Layer 6 of a small transformer language model trained on English Wikipedia (13 layers, counted from 0, width 128). Numbers have three digits each and are written without spaces.
A neuron adds its activation times its output weights to the MLP's output. To switch it off is to set its activation to zero at one token and run the rest of the model.
A neuron's activation on a vector x is SiLU(gate . x) times (in . x), where the dot is the dot product.

Input weights of the MLP neurons that the questions are about. A number n stands for (n - 500) times 0.0015.
n2 gate: 399487272433679630728542624335571639579583360260861362500387573373379567517620530721404487652642659525374278336604577445418504565454639662548419450454598588496454445664376521333468548423341573508419525416672461755408207719264672643662369624700612373551598728353538551751449643462542653645727530534604534567332033301644627656538592284590697534690641122623418687411688398517423433521428
n30 gate: 239558396621449438566422563496613407468623572596190525504454318748423592276349278542383560668429603511610592602613577644471702338553642367600493599507383383468451443450445489400599445321444496598406669397774518368387567618591586529430518706532566443507538389389302661518558507439496472291518489388249456532625166507721497400532633756486344432283567405532538518460286764496514390553561
n69 gate: 419617713619727619654485660290580581763698625461568327410427413384441542542519570645496688504492527431419477472691346807496414659791446364604259385431427289496489361249531466493300655618544615421453431623450532444615580566204373624830519441430472461523361643207562431635562646527407674247354660574615520462462414603556620736710584466437536581361587610523519819496539457443399496423375
n87 gate: 574360682492391340390373679379462299367504449535472427547531528512508588523485500641339538485550373492389504421485248519611387293542800777492387580550529630423317566338476721455500647508496698123586618562523543564385580492340435419603306496590666403395774581350706488556737342477635564558461449539649701489647692476193564550546472732422668585706359512231387544574473477602793254558316
n163 gate: 298592713432361614477326616573681477432440381641661651415436357401352485504388511647542523496662334478296481508447492343398823441492758726646550526348347538603612290500616481191526520457357679426354511375856527485526485679481762508616588611615395275329482591549508576687596564298511373776426569508583581771500450516692552508613594371504634500484481260323474770481404396589554440496485
n175 gate: 630575556493511518496485533485577035592610504463600489553353462731390541660577366732260500619574452445585360378577553407462267584732570631400220474485327419414650459638595405680400565473481413729485636589504527500559569638376448407613470662721614429616547478511624377332571452385567504380303609909687508426561534737285601600603504576410731571294504455613638538620534564362665456559459
n189 gate: 736250408556549469716600806552737484547366303228479468326563663392459500758559492508369373648409215465603357361603537520430512763650635339392673697472500330272543404432516299330473291695609210570536390357412349566516355436555695360685372654399476536716329436512403324582255409460496668496488464371539626445531484541467313352385364427379388528500681602694387677270411528551516635456318
n192 gate: 290594524445510394514198429479401452531625677524443336413374605614570421443547576663292432376544544483814548475510447673348632518551452420589441561459551630438429579613448554434454518391270465524378446544384475621435527541392565548709459653483644617696366531500462668606497538424328244559637798413408535306584695567663393613439383320531582246620581500649450681417392535416510698346559
n194 gate: 628496417728454496492568511409414579463441390474492571496385419481554433448337323668403515470385343441391470373526573409500397535616571659613515422267643489572645632715362385598576264634528450695447385586241808328530696557452447387685492291606469621474595357564360395647326552477496485481297401538418163298394301624465401297381321525546281711558685538724559496508519359758622754683352
n246 gate: 469803404561558578618220436651302508394375566600623450531405429774406511572243550333427664485439397599489531476614480496504644551580561659500380462519329675700564592435433386463500524527387457609504667550726712594595357411534711319474616442709473454361560431584628577689396676365496670791586403636435218546470426468548724454663456519481416873532466758477451492655632344459632290244749
n260 gate: 500427330425680682651708563588661428433388469455516616454335550546543541537399147313289572318414504645564587473653577652321477562639666511366295489659404376409455735572442582504482562627361682293592339684688492596279496394675632295656576324515454473648574424734622526434603583481696507397292645706661465504287546671461522315638606266485457466469474589450767492382423561689534601541404
n285 gate: 471592325536592282403318468430471602514576408292428543293496667555511569407417379301228594500623460450496605403698690445380397361692427629674665597289350352511338584358556651348612665392706515539541525297551563351305264566522536507690504637276612573529486639471625639642614529496409511349671456316478433460617430601455518562190693359566602522507547377323529380515722522486485333591319
n318 gate: 412391558454667541598427394616500458307564686312528290617310512508649733135606519496492492400641534780527691504678641550492655547656370554325376648343443557450515538669770390441489571703548414616426314706473257515466474431583726481481650162721724577488511577695469462267469469315684286570520399608481488207470496701631623546435603600543397473401677594481590547531523469688457546492349
n2 in: 483713405444304317359418407422671384474424470599633594644526509574443727386530318462753470811560551402521659610666430301748600535316513687308405351603395594293504504427390389287215425333410707239461419547191531513513263478619337276229318299535526530543576457225513289504734590712573576787487339578585535483487377296553357500760380654631580418735568224430335380535264535492178350539374
n30 in: 756288605371447551418392531525548510555593514472590431589614432416493278644645598493486615346548507524337681289604354377504532496424618578540489566524518698581579595514557393605597493504511532404747576458326471541735394577658364388490525401296475623458333406319426626245630434395472311620432465549915407351503454471406483535531464344203649605504651432638582478648603599421595549580719
n69 in: 598413738476512307600357403620569447549326566353614691488362709574563476432290250293537500402293618387683537630735592344559359374488647479674545318373366638652302570410221447575461517646496575524161524203716563416460364627806500594347640922434508792492560631721578537391690447652704560401567438422419538423727450517496528606184420548380521570668512521463508538624434550676558427272459
n87 in: 564500418485496241630627279447541545596574368522566441269507832605324634434647474504582567478726541618433552435570427477688610365645288572329579496679472489605459613429470415511583577626273665365492212344481714555444709294430373549680568549572565444451453582519334530519511448433425456579546402341666607452573447531585715650463415699648523672646471622708463269417523485299632834281254
n163 in: 593558668610598510569536616478553464563426597725533408395422620798412596724532378422635457686610443563464457558369351557357417434429628432426734518251515457665433736511365436611541555751466463413569532404475434382744430371412667496535191583417569507407253443561622518372655546310215528767489558450472598659444464603419677732762541459420578532412641427637479552547435471479543301450486
n175 in: 542408625360412661430545552729575686361354580390520244738444624481523451541605576553810557679605624668458568430492349435913573609289500684405515556549295651435474431568693305669566297597488376378389403149496578774545459298493409739381637442328465546572382549610309534364485504451549556496500527393361570436482458625422371519583327412492358280387500643481541183584512450533362379519439
n189 in: 621386375467648504521396500487628558582315424383534492682521496471453769676344584265517488671285364578289587585595406580628677672471749820487663352288579653588451450571657360484380320538744555431479591546334568593673377270529566625394663563601359450446407583737639342804576512237450700529517504483566508645277674526444618113632336391812535587504238504437553496475078703349513471579681
n192 in: 440479602249255537729556307630538570559386242430601375660510632511396528637690486434591420539282552628493517507614346514568387561621423631667408562510515517623452353626336649307550403496482525589624642497542496551455459321455514395380757475606453465567452318668359517464588493725462651426539680617434297736275493594439452328580377297610642468518745678627397641514450426603461455448603
n194 in: 538682617728625594577346397564478575441459345451345325458370519436554410180286383455485582534660548496459377500366638459431500427325403595391428507519270452451548504474324556507212323408712703643697548470724665551697467620493410665511643587383492443492394519489481594188470541489556618568554678462444439671485435608732566466192337591466360613442541592235371477636405150596633619388732
n246 in: 672402351659417597363281661462437679592372485474561607681548428444225567566504519467307463571305452408393478508327473541443583312312381556481316537455535537522493608548424610604586477743695386322285434533459618420415569496474455522372436696643515646724344709318357753416478619567764409399280534579548413526677443569289500690371527475278477403477507447673289362744738349533624578271477
n260 in: 461718573423707689594431689500508485492565337515409389469332382353327416591595496359420554442443565401400634524371724399449407702298611469508694542681594657496181438365441424478448741527250346477710470688600583421291357330197416384455601317535531535415092585289822369370570443427504413566563628578287563439478516492655710431332540537465624408567708559535379409570598633398621557531426
n285 in: 302511560426372536660411548477559258448482447619531859398533546609653759591478451651318437261404363198593548523474378350726504450541734470434342559240788659582386526631637511442521542454477473358560323337496595704530577664496656526610388504474382403440663463641267455565594418642552573688428376440404603389779527370639485511537292442576368560730573318380675392504455530431530400326526
n318 in: 518478525572437528300431557317363696547235650718478623518439200391548233479507715665565598278450633407439467559453441464567225608525551438658533511598600320507464536493670504549465489611451281528243288410366374550672650427336572671454383302375415412660412645366581518396398536496435717401518562412522407529624330410688366580741350546629526620392429367570646313383320482528562345493445

Output weights of the MLP neurons that the questions are about. A number n stands for (n - 500) times 0.00096.
n2: 532553444559508489355701567318549400671465725459638414483576462424577716382478519399474575760627504549635580478335624552611636329430290515436674519465505527425464540693352296479337559861508376559432416617366682823581232542565524594364404391473575319398561330493515372625724569482295453677318434496473310518451462477593419514565399660597418515700321585561669496308257436774264362601508
n30: 585563481475747589440606671415404382547612324538631513390545591521510657402434706534689426506723517539462705297598558434509462550652185366406523408464455552537420568596443503724623503591620760589621643561558599432455374352484503440462555407338390465590628408491510370537680459386432658545608447610557596512420660340566481616471487314566739628486399629503500587549727402462497549515510
n69: 702460594459377429482359420644307460396560337476709416333663394468600655455387343337600667582469362575552399350410586486542545537438627651383338385539204554587426612554632646497438661475587322448358542567702442561615510595255365496733507582681540244771510597534507470361334407581410637296378558467427477206673438440298435597291376519467387500492400459342430638396589519545385483386432
n87: 415379510503459465677295691390364459338481730680410435522477470403578344676516568526422619539314531398427694720449635480436516487486637278410403364271572482566529433592520379583648468685541491586386438437506578580360529313660532665390371509554494627597396546500635422469571329369378357430533523658469286411743595364507532671446472551246466381373520448398535470524493423572386711595634
n163: 521622465573634566548644300599575467315515540481589406550819518494610426420570673428532772598333729506542421510627568577382570706446490441559448493512292438413425677624429605482557506503527307512491433556215420428524607451376392493262364448404394343579674513361517454429504479747478613363694528646463349393503491399560621568345564491449693480430431526354292523610566579449416572435358
n175: 360681415487500590446432521444355539280448474677648475634423443333479529459665184470361230487480347657572622637391575588490547467486704510552490624516482773490447606660456500478614507479339391452512413594477319357678420465284725600625549565455293534562493456440444415284519598530465286445527416681518556546368497369571443576514464418647357557617542575511428587349814682558588387295759
n189: 524439372452520310468382673478428551470543641286607764824469368531690733504463609632470251655533618532352592427565410350553459618366441633627714403578544770626529528500662587307457574473421432489428454580277719364489218270184740524329569475442435665569511635437578644706530706493551504679504456322723520683550539359617489478496551393547504563384542481411385500213531528305587383387373
n192: 619440724524612424427609521494485615524449552428421547480646500431506241360417562570372340462559475371680435375437386625391524406337528416503791571429357408365483356469401746455450665405531317461446438488433568491540532597574565534488520560390454560591264503606537474569361472366362344470344479451462386512488637542646391638384516635356566630596638485543636436420549663440444389387570
n194: 409605400535476336620544373578585520481404363458476419500474578494604522594305400494523548621481259323572463679400596629312722411676650189569648534405550518435418566534545582488605442483466324521447555626468409538528674596265367320510506623523606581572469532331570512421426572472566452297718452666452500437619430543601398287702578577483490369589626658557387536336367704471712639553483
n246: 351391359517647441803437476513681661644400432372439482372586413566441490463543510467466464726523475487385582490562813769626473387638631503755349538704456469587457496518419475459733650631680439383543614431467426556682602486514642500387364545514529604668519507633469545301423516480679378599436487601372463582394570524342357650359511605603295665523690550608461469563541475524530177399493
n260: 621630630458350473385566436659539354687463392532604592409407585523446547689563424431353500507376529388238517773534513433569427742224659472676618420507300548382493277243423712694518517626592642615407566468558540442376610432449549371705656567836490683439436447351522389481404667517500590707595441734507228599561424607430497558266585406518393387387468608511552461507482447675412404701493
n285: 551693426540465450568535415484212402539581441598500656580472650422528677436433455708530565453497415427763411626435549392557402560280663562369455472497710811575658398511493414576486517528553679465519513586701500603635543472293416706564467390437477483572536514500273539529635450470557442517334457595464600414579449435976383435490379500610496701729389628794543600518528449318536622467476
n318: 658533433585417575307640612506312609570530509529628587575536417370520302516667329484595353503394296407423611643552552541449481578320373600539500245340438297601419462656452493533530292513610500649593428682593543631503600292642459426528604427395445379532608506390477503651623660540525490655423305731524597677341542403590305568575406632507413543456516446404473360467539452414569488315520

Each question names a token from some text and the token that comes next. It shows the vector x that enters the MLP there. A number n stands for (n - 500) times 0.0048.

Then comes g, the gradient of the next token's log-probability with respect to the MLP's output, scaled to length 1. A neuron's effect is roughly proportional to its activation times (output weights . g). A number n stands for (n - 500) times 0.00079.

" f", then "ran"
x: 421619397256369376462513380599508342611524555474540517566568684350322424580784509422536313181587638451456378481662385543477533477465529730440524438478542587626802368576523487435575683577511335469567548415481398477467494639450479580628504370543531464316491421468690722681454511754586296481629656178435322447519589810589520600330636516341270515509415547410443695361404458278484529338619
g: 487354592392655453532602569559370462395459616432761601454410536554484520478517396600637610462603334275626472505440511580662542537431371512416500362501373497546511610542646422347595519574485511472673458394508340718602398228469294715647508591591588284307364402453308544386517560499496546540273314520668482394369643673548404300513492510472399333625700516506555784416687358521432566564582
Which neuron, switched off, lowers the next token's probability most? n163

"ind", then "ful"
x: 586423384670401448215575597690276611648369590561478469517420549484544359531757578431345529309658692600390348697588431558326367410533622552517573478468585714154257448490600420490438535614442448349405593317380545168539581461587394458486386409362437372551303437458688504506411560541570561464515396470350549324370443618509412489287673734681498518406555439503392760580568689645546598470399
g: 722517552560626719436435591692600560376486384311507564515438619558651652528586529683692565364267489545421647446604453609582616607381552313641628394383455507468566478321505431570395507521439587642470567601348474622253269693376545627585399358335485510558430587386610551548504371422456521542596629676590382780579395635394489548292689458411651477428718490570465578691551632545504432481436
Which neuron, switched off, lowers the next token's probability most? n285

"et", then "ers"
x: 444510395469620278442589265425471411571743582398727625460353596400432645492353485316569563607444518283313585591330637367514150410484344324432393427358529695561478424516492510397434434566126543240440521301493426493679590620739619672530518634376135358721483230456558526485482652653547397593692322432521567469526503623528514550431579414666730541593366380426393539496367485462582470293516
g: 462519542559402391565467674478501506475526455527470470369447369384388734458534453587516590449488479353401407458330481587537276468443582604432545465550542376480681504659556384398555377585617606382356596617261522452842732213420650435621411418508536548508537621559259693369247506425730500571557516433566455340534556571595734785379554456655644514459379520499407552609352510418451376453326
Which neuron, switched off, lowers the next token's probability most? n285

"s", then " his"
x: 686577570461512669459726506659709482502393584560622601384390419654468424589399512706611594481475528417401294722335354489510650376302650505471609558434590720428591136587440420302633437471421497230581443280496318301481530613727492484324587262451412359470487444629420459392765486345549514506560350480486460387527730682504356534392542518751494604561395505326458339457423400423466416355426
g: 610502403414444571663451290413480562703595525544456199515579524400456215454527727584344579409631379524358515522451495402544511441378495342636555621589572488433380628678452637493628651574554441415562370537676550617477516688591525373418481508402485546318571446582464473474402528461483483357632464735629263478351439616456555502395704566417388548398487374519357586735711750347592559246415
Which neuron, switched off, lowers the next token's probability most? n163

"ing", then " him"
x: 726458413618465606547668468415638441586544669445392373472353484311692563485556392593587436467488529416421453795475375535496443551291747550524666540543622645327705450592612415458376428556279474278500429478496588397408417812600660562443531443305590648425568510546496680239560500512647402547471373665482482623456625405441733647451521537484418788469463227409378535680381545492353607463450
g: 273410491373511393689536545446458649567351469583474521527517412489773381466505624503340461517547264390306507604550411360559483390361417645764645573507359575406526597593687542394553367675512479499461697388632434619509379497499377595549438280493164567591547458554647372579427528471407469465578373349472370590529526518720457467187429510478602522587453388219448531440630672478340493449392
Which neuron, switched off, lowers the next token's probability most? n192

" st", then "ore"
x: 448553564419332436535609528679406500520576708622634549398490722564368779460392367472457455252613577528490531497490299546206580474394415579370610500531513544448769514551544397403274481423333386438613516363576500409409389642606486607761587454443363348515456325729655462515566677506552418473514488378308161384331628544575407344680611823830345504437488575395433522177503367467562584435617
g: 698620412528475600554247518454606476607311359562483474468590535444451476603373573648652435671729312538523615546614364558357577550636149419556350515666424489429588428564439567238448539413458342494422470511208595445551428546465593694584481473239622674416762542384462786539594398477369541639614517521615380505524517459501530532615532375541454566486409593496382460477412622281468569624601
Which neuron, switched off, lowers the next token's probability most? n260

"ear", then ","
x: 339478498509434503469469421352424569544771536519589327489544759464344485391723630481435558363520402469533457507184288519573531557303492336284403460443492639325693591477515626399272464333122461353512671575523587475439483593514668712463435416417206440564415529479821463259494482845675346508541442511356635562550605447248501415488733537585497596386493188429429524409405432348565624703444
g: 541614444556319440446347393641435409830553603636548431354459607365577517504670639713346520376478514401496444559428386591191383390383406337570446589561609515682227417424459461590516509699423447419451645523470440551658461389530432381444457505430509339281765536570384581546546584635603469383488572382476285609447490680547615436339472597663585461498578491279410606451350476434552418372709
Which neuron, switched off, lowers the next token's probability most? n2

"ars", then "g"
x: 387421446614480382594668477281489662604453455607685545522438470586629564599411561458453548312492485345369632649332215485344504199436611375513395398420481709390479394553475530268428575511209462211643467491415509463562628281623456658413570365424542518357543545492573351426465656542475321345781377557477376409630451588345524694513313625693689586528308618386481698536419281481845559417381
g: 522394419551414570544725336793438621429368512372458461551249715515399444610431645438570596433549511458435563626449492320584424492428714551538717418258448459731697609734547753571590490448489436529479581639492537439330386481516522541430391681524361490549425650301506660448407566717471444349555578484558447427559478461377467395514570359498293298404620578482548407626619589348287460583624
Which neuron, switched off, lowers the next token's probability most? n87

" '", then "v"
x: 551618504606353418540539351565484560673364412361417571675350548581408533576482441437579486348622486582480296550379590409456582342201363334473674423575543513311625695424181630628472490557451482842762776303498423148546527513541482665337595333344231346505331469223583521550276459529655427442543423375340491445422624629619713365561522516593371485546554608429596610508499585500614638598423
g: 418568642482558502439654498593570332506632461479531331682596566497514314498731539567400510603470592440465381549583411502381681469483729488633418647653563581552667584708602662483472430567526543152555581328488273492271673578546584500565559509502458450528450433269344573582672641598447505514430381637306655615418501533289415350666528367629288592654698532505574538383540497604479451311552
Which neuron, switched off, lowers the next token's probability most? n194

" f", then "act"
x: 446601429264413417389538334634473303540567591530497508520610625322299326573796474353598329192639678540427359456623376558411589480414603792425582469475549619559842398618507411508628650524452301568489490441480281402515506597553463521629546420505460467382528394458654636627485535684531302513553529209514362417528481768611497529399620622457262534488534556512425744481345508275441594478592
g: 557372586627340549255462415491541354760515609340568288431476473368422445535630583382628458366263476546627425549484428663553510646558531538512537317425535407535518507627413539399531765751414552530665537610663460590636609337468467402420575312372475644494467485477399531482265422526542452612489511581504475482645577405481516387566358531344820626467750337531674741588640683462436542485556
Which neuron, switched off, raises the next token's probability most? n318

"gh", then "-"
x: 352443378451616467556552600314396361527736545664443598496408565781384474599641584586506543402503579351261432670421262540302481664173512408444292637493573801472444396524355625369357476559175433517386489532420444452472501452515172581529670459531381303494487472287534565446528538625282405547390423425427587196630431564461517586609661473471558418435401405459398410211334377393398613534601
g: 441488481544600522535583390505338591415503661468556483493521611390524522696529801514552430534699366720559372529596448703478683392435736573526469640176437519457599409417576488755513394438563464395506666556333596396670711537642513607538323584532563615395490548537529510328311605291448493397459357528425486369341548487375560373611524619272550358632352599455334330405331574432531551552384
Which neuron, switched off, raises the next token's probability most? n192

"le", then " Award"
x: 446564658479580418359602311492516487433645412516484266612287694657697536471516604451614508516343444388555599614398479505487401769374410463412472486345495687410469432392577487571472247422151442265646534563622371329634254523540377493476677476497415550156306397535602508588558552646560632411588282298424451383467572717484582257705725550591535562549480496492529538202402298483615397240655
g: 363504600560517482524324530515579555453331497599493632524426679421398583438561445231317428570470540408684508450404644463411405578389691465532313597770363440767394543437511412515539703418335484585554294181455505478618226429568340492229495477449506491609372280398549644412584357525437478666405784483451533548460590441440397530389524491474552599408730648407594431403583569541511494490533
Which neuron, switched off, raises the next token's probability most? n246

"ined", then " "
x: 533673509507454534500493392574537305584573550393482476362460590420494393472598450648573324368502542377601370797286411422343542614131656352574664565672635584276513543535492455604470494556340555405549557521560395574676595629449421323331470299474415559451469562358540558396490695401587472567385318632302492485529667480536517476553625503521233881504517309421374516587289663382402536399449
g: 661508505475484386415675376435509497502545499426553605476602652761447327501484472342832563542610491610618464463654500528704561508514462477303520412599697323370476471708522404572503405469500543528373508276286504526485468530417501571543678544557576304601248562569421495535664462625516488602710549568683653224397658628450321402641414713527429499347466676561420453492428402549347384697557
Which neuron, switched off, raises the next token's probability most? n2

"hen", then " w"
x: 277468427740510403541495419477379381605569582551442218460436562525335420541652683557389597378474522295311408627426269570443541643296466305502562705431539762502569590709570793447563469456310381602468612527599599402669445414448557292372556585601232523369503620405786645356356495661513277503467394482411545428533459534392511536415651744500556353382312478409601383310456272467347461344545
g: 487561434317474575483486522412613558563517452654528596393420454641424707455621451712587400449566575592507425629777591709441322350412420559426460466626596469322327581381593390589637736510309550288344581611406698508445686342710463464494596392519413502378581641437552459502493399491684606400529448580542432604655435694405741612400540453492445359578609678325421572409667313447405434378644
Which neuron, switched off, lowers the next token's probability most? n192

" im", then "press"
x: 494494435436409737298461374537566513636496760510461570618422348519636428509570529466500730466654461686487526594566265413474346444488686674258353383516520468722690361594609537512404572564356466582692362394393212411520350366304345452539382621383494596460400475419301489549426387223529116393499472445287498674565551638423566416563755632492363530521588414292265743559524580339449515282474
g: 429539362521402681397407515581460471188429507397494512484409686342590663418650670505455557384729347498550527421463680489354478385613532565731553319533365557555580524383549490520738261455551759589510652600495477631355512511503668611333521489442320629604519535517300699604369486509565444465518422599516510834437560520342687581389633524505540505523604454687486258400467502567425475358448
Which neuron, switched off, lowers the next token's probability most? n69

" d", then "yn"
x: 663563425297438574546588285633473498579515527406478595426600676406299467274643489506454496333624591530721388487546323580271578236405577663596478518401563551330625433746395700479488669549466373392529566483495638699491612470476330373594455465472404528449324514676534633629380511536568340551617570169362223533463657699682471479806425723563617627517676531400520595328558451486450474276594
g: 362598707455437428415624399565323370293427484703317544505487572438441472471374551516419625482386517668405519497470489466592656480495474373501576488362524566353310442544705527700509509472512656434403249680566532578401619422479564412490602613388635531558617688738464601355634421570214730537615561507439396476470558501562322585451467632442531535651645525690520353512321642547713178524613
Which neuron, switched off, lowers the next token's probability most? n192

"all", then " bec"
x: 624388410541379542243567381472318378683671211552704487304654447639584176582733609409341631449680730422430336504438429539509416563368549557434486531563563539338513281353545537523468438471286388139514610366408550266632483511559386478464275386412413653432417389570562266568433552673548315605495285400460404218596452429365640277584490578313444560538445588388568488511361384469442469436444
g: 446527517279522493456379682475504523591596641435444335534619498431737400580598500454540396666520495508425266504409544306394277579487274627629577626346564593639354401650426469556447676436537464494558426528436461438474608609466636487587241495487296362399513905733442392364482525482571614398586225503492302630489398426495618584461429581620446351577616309470476527632464518584594500353577
Which neuron, switched off, lowers the next token's probability most? n194

"==", then " Con"
x: 475326486479480587585623641854629188708503473495528595676430405338261415514621394401442376371535414248365420641504530420511331495244474880475693461529581485458304488468320643558513521427408576455561628560386738534528429600616333336450700495419386251630386422529483648561645523407640357598497361529585303477496500491583662500509642660468522523368644547470398557246691581636383495623435
g: 716396602548439365596431464450278414514490579553668344499397503633451537489457331404431648339449538601553546680498520406377407479745406269396273501576650671418574549599583432532313353345446522412631388590474463614438717281542550417563566466494464513645690516587431321454612435389462483459488492306498428460485574429313092509541769543581484646373642544465598671463573329528505485469575
Which neuron, switched off, raises the next token's probability most? n260

"ure", then " m"
x: 523500537411597594428525371576540285599487689623633396491241506526690309400676594785615505373493569324260662746444487564514452689312301354372530556420655629383466472520505445334386387406295432432578432405495361491414704489601687551418488591429490386142566510339466547560618511324653396594384384265590463463490566563428467623528620593674445710485396448504432375502414597498321467465437
g: 386444452616393528503413538482411576427511498502383549525633542483563543424580574550605540583613470546456515528514467364589501578521510713534435410673566347584469507436471602533600597257567509669396536714534505688585669677405689199627648521631758632867295389280482404582427566366566462412499529375596277549559448431496442673701734680573585500448458569594532464473334696528628595684467
Which neuron, switched off, lowers the next token's probability most? n194

" as", then " a"
x: 443421594362362493662549407435645529529438651574582352660424283529681775490478617548475584397532603436251507749616454453280601320391564498469496551466682674300404603564500556546550682483355518427642675461611484402404323718590344549386553623321504404389422730522439663383477629437599296406536248485394435603451590407452593601442558439409296573338586474476569443434552585703485347381508
g: 550441564488456505465359431677462433617400402451533414175247449480333440742381448795594522449594563545384618487562437510452314649462325474600366327396595391622485255645517481487544563525614545369630506342252697444336447596564395473620588570394538562655524723573547520363627427447717544365359550328553554435396538423512429508457373427644513487529470691454397422477371415524641432335694
Which neuron, switched off, lowers the next token's probability most? n30

" received", then " crit"
x: 562524608220416588552508593714512555682612643493570388427516689277563498511396385570700367447389519393411463691583395312407547412126638532546713599620570599454599232418494481537361597404400537296649427480545562529466670794769499619337509345394620548370479640516400469463565420534554398529443362541628357682547760468584570612482409293311243712486401445464383483441556575454556355542544
g: 516595491402430580361482591632472023545447466437451468669686482476272335330568498498444609501330549419395351435517397626414829511458425601666432483533458488609448354525456572381421375333494459680433531620680536713438536554535349408381538504336471444772651486417561457539685400529568567556314617493464303419224565408682381447581573514444605367432432558592526502439519571524451552604524
Which neuron, switched off, lowers the next token's probability most? n318

" said", then " that"
x: 458612470441285584585612410626436512613291606573501432535382420256574366562589443635556427514579481446538242648471323534322416507167599462601640669493630620337732613394491561474531608544373503427814686407684418516683829471468422487408508323491353470634397652531568357513610430452784636519328434442423280708528649345516629389594624411577264549567352451317329680510502477467501534455460
g: 618486561401631580466543448441425353259362532307463461573451607452392341431446358520390497337355609360485298396447532553439566528479576345412538476329347647392469361446532518448447414603755589432311302531625371424461609574500477323358328442487423680632493419623661540449533644511479497501529465477355411577391752599713277369471303325391303466472622287529340476532551618709397612440638
Which neuron, switched off, raises the next token's probability most? n87

"gh", then " School"
x: 371440384447604479557560606319393365518724519674461595517397549775392471604633590599518549410490561342245450674425242552296468687180497412438274650490569778475455401531350620388352457568168433514381491544418432469495531440528177584542671453525363297477508481300521552443513539629290417545395438430442584210637415556478537568606681454508558429441411398463400389222319386397393599522617
g: 355377645439407221488510533387607506700649590492445569596433504362472623678298541312422552299438437634509498649589425593471517716268602656402511415516532410675463464345452561287552702338392462782618612378643361622389503624397493441616576511605466517734255462546570579601478481406513521584482451418567312643510582552608488547618587510515535607266415521408525596401444423589383650428688
Which neuron, switched off, raises the next token's probability most? n69

" b", then "r"
x: 529447349202497501705617441699573429571417515480550616368532700603487767364705570583547386429506585388467457485495258557472763424534565622655474644577571400550625435509622215278349627586466318473548672337474374421294333724456614656517426581545512627255407434667489517426339414574696226498646480393324370441512553741424527330553502566483357468626603529514345499251420425643519603497492
g: 375378403464618454608539429416350423484445736450502529829468567614488618588373568453755448556616576572384457558420548605275444601409569473364566333706502578585683567442499506462339567453438614772677455519468521406523550724747455716469663627519537528531434441368486649618483365427547497389407369615361341255333718527451530411400516484585302611520466486477490600672448315681575522547497
Which neuron, switched off, lowers the next token's probability most? n318

"ri", then "ff"
x: 417714459413544455631510549643682500521787686591526402759388522439515339318660409454540515491412669371571623473376435473455338563544443556644529521396560570443620600380499576422257395346289503271311380284278567362663481419332396363360336490549529461499471485636681586674403494433412333534566563378523640342428529267186663730636601507590786554584346504451673601258384301605578484398633
g: 451536444729510371569211519448653414460452556632550717491533352380289450562429490514365486453349463404661585483470468525483497492353523542533476541428472390589455518530513434339331495707468687528621524637417411706468443826497629391334471360333490567422463497661566265442625540654536650385530506593604596524535677426719682493586416560536473357432382325423514446334633455369475201692664
Which neuron, switched off, lowers the next token's probability most? n2

" re", then "b"
x: 516714490286368515541564454835463339607576607383695304659615266292406542595543609383383779375570537468409397556641556559420310492386590541536576578533573652288826426495636395461450440387280440391616597335578447260486486498493550418636553647490454658440326601438469636612358744250427600625552335366400400582452613533579567428455456449709562657449724422455449440416301507404709618420437
g: 574310621456589582617538548411490493365408455267252390525327601605592633432462487536383620622738425514618344588453350342657406516380484404326629534490498445475419585648595456735504444362438556467591576660365469422325365390701499574382382540424468434229406512365575533530240565506606449584570560514542501376518670577532709497527506533344508433481490346376718679293597503505500607262329
Which neuron, switched off, lowers the next token's probability most? n246

" st", then "ory"
x: 487557567482337456538623507669417443545579691584611552341477701605382763468388361439466486260611579510522560529488277540199576474399464589432616498487508541413781552544556374373297476389333374467611527387582533434408457627577513638742586465403352332527460341702701480521516691515526450479484484366339199367375646601578452308688583842839330483417488591368444566201479368524577621462600
g: 603864560580470621507660602629342441788490522471577592601430455570506380409509439468468647458340272330347411524378371497553651456438388496522392632254435584696465490469551523244450559328577505649415582395539575508532358363434504508381577544495435483573425419506620340276457432320566473356546632621658467631583495460602436666434467413405516435549327551430721322380749408510723532547439
Which neuron, switched off, lowers the next token's probability most? n246

" (", then "19"
x: 489542562472569542622546453669696599681498411398379565612522488501268580523718466600667569521525530500293296416544493481623482478416489336687568622464668294595678531493495664605498497619408473410596419262597279309239502580523491597473585523249529220505376636557148388337206494643575479564568504602491388338571625256538585571582425517679562720508515628393483483451542640629257305563442
g: 530346602645577496519531428543304497410445601508667699496422305503584456667648473582710503204441469650567542476491521472408521739227370655521521631555493602689665467484624610412193630499539505648249474339478639500670425583379493667463560495508465461604596638548550558430681391498641564545586684589422198320578436656577490393444448500544482489495540576504500542495488566477509319241549
Which neuron, switched off, raises the next token's probability most? n189

"ey", then " for"
x: 515486519459494389800464362362575586693546486541535650638470510519455399462594561552384535470543572308567452562297369599174026707505441467337387559573554684483662487594586566627448357412213449223507505359582461377529382609593433598537657448291520429546628450449590367314207467747749286626541542493515663428509350543423554568477455695586672492619456317465338371558478325566577578419359
g: 743580496435492449446613549613579388494351406470651317232413672530553540526548680608563452700358542493484516553599458595526478504592408376260547746475535400319542382351533647632418520560431624414308451716270697532456454556599481527583681466549288446347493469592546327399546373573468263412448459484433442722465673692581438265330506479505510407614389573405403393352629551589626542408561
Which neuron, switched off, raises the next token's probability most? n189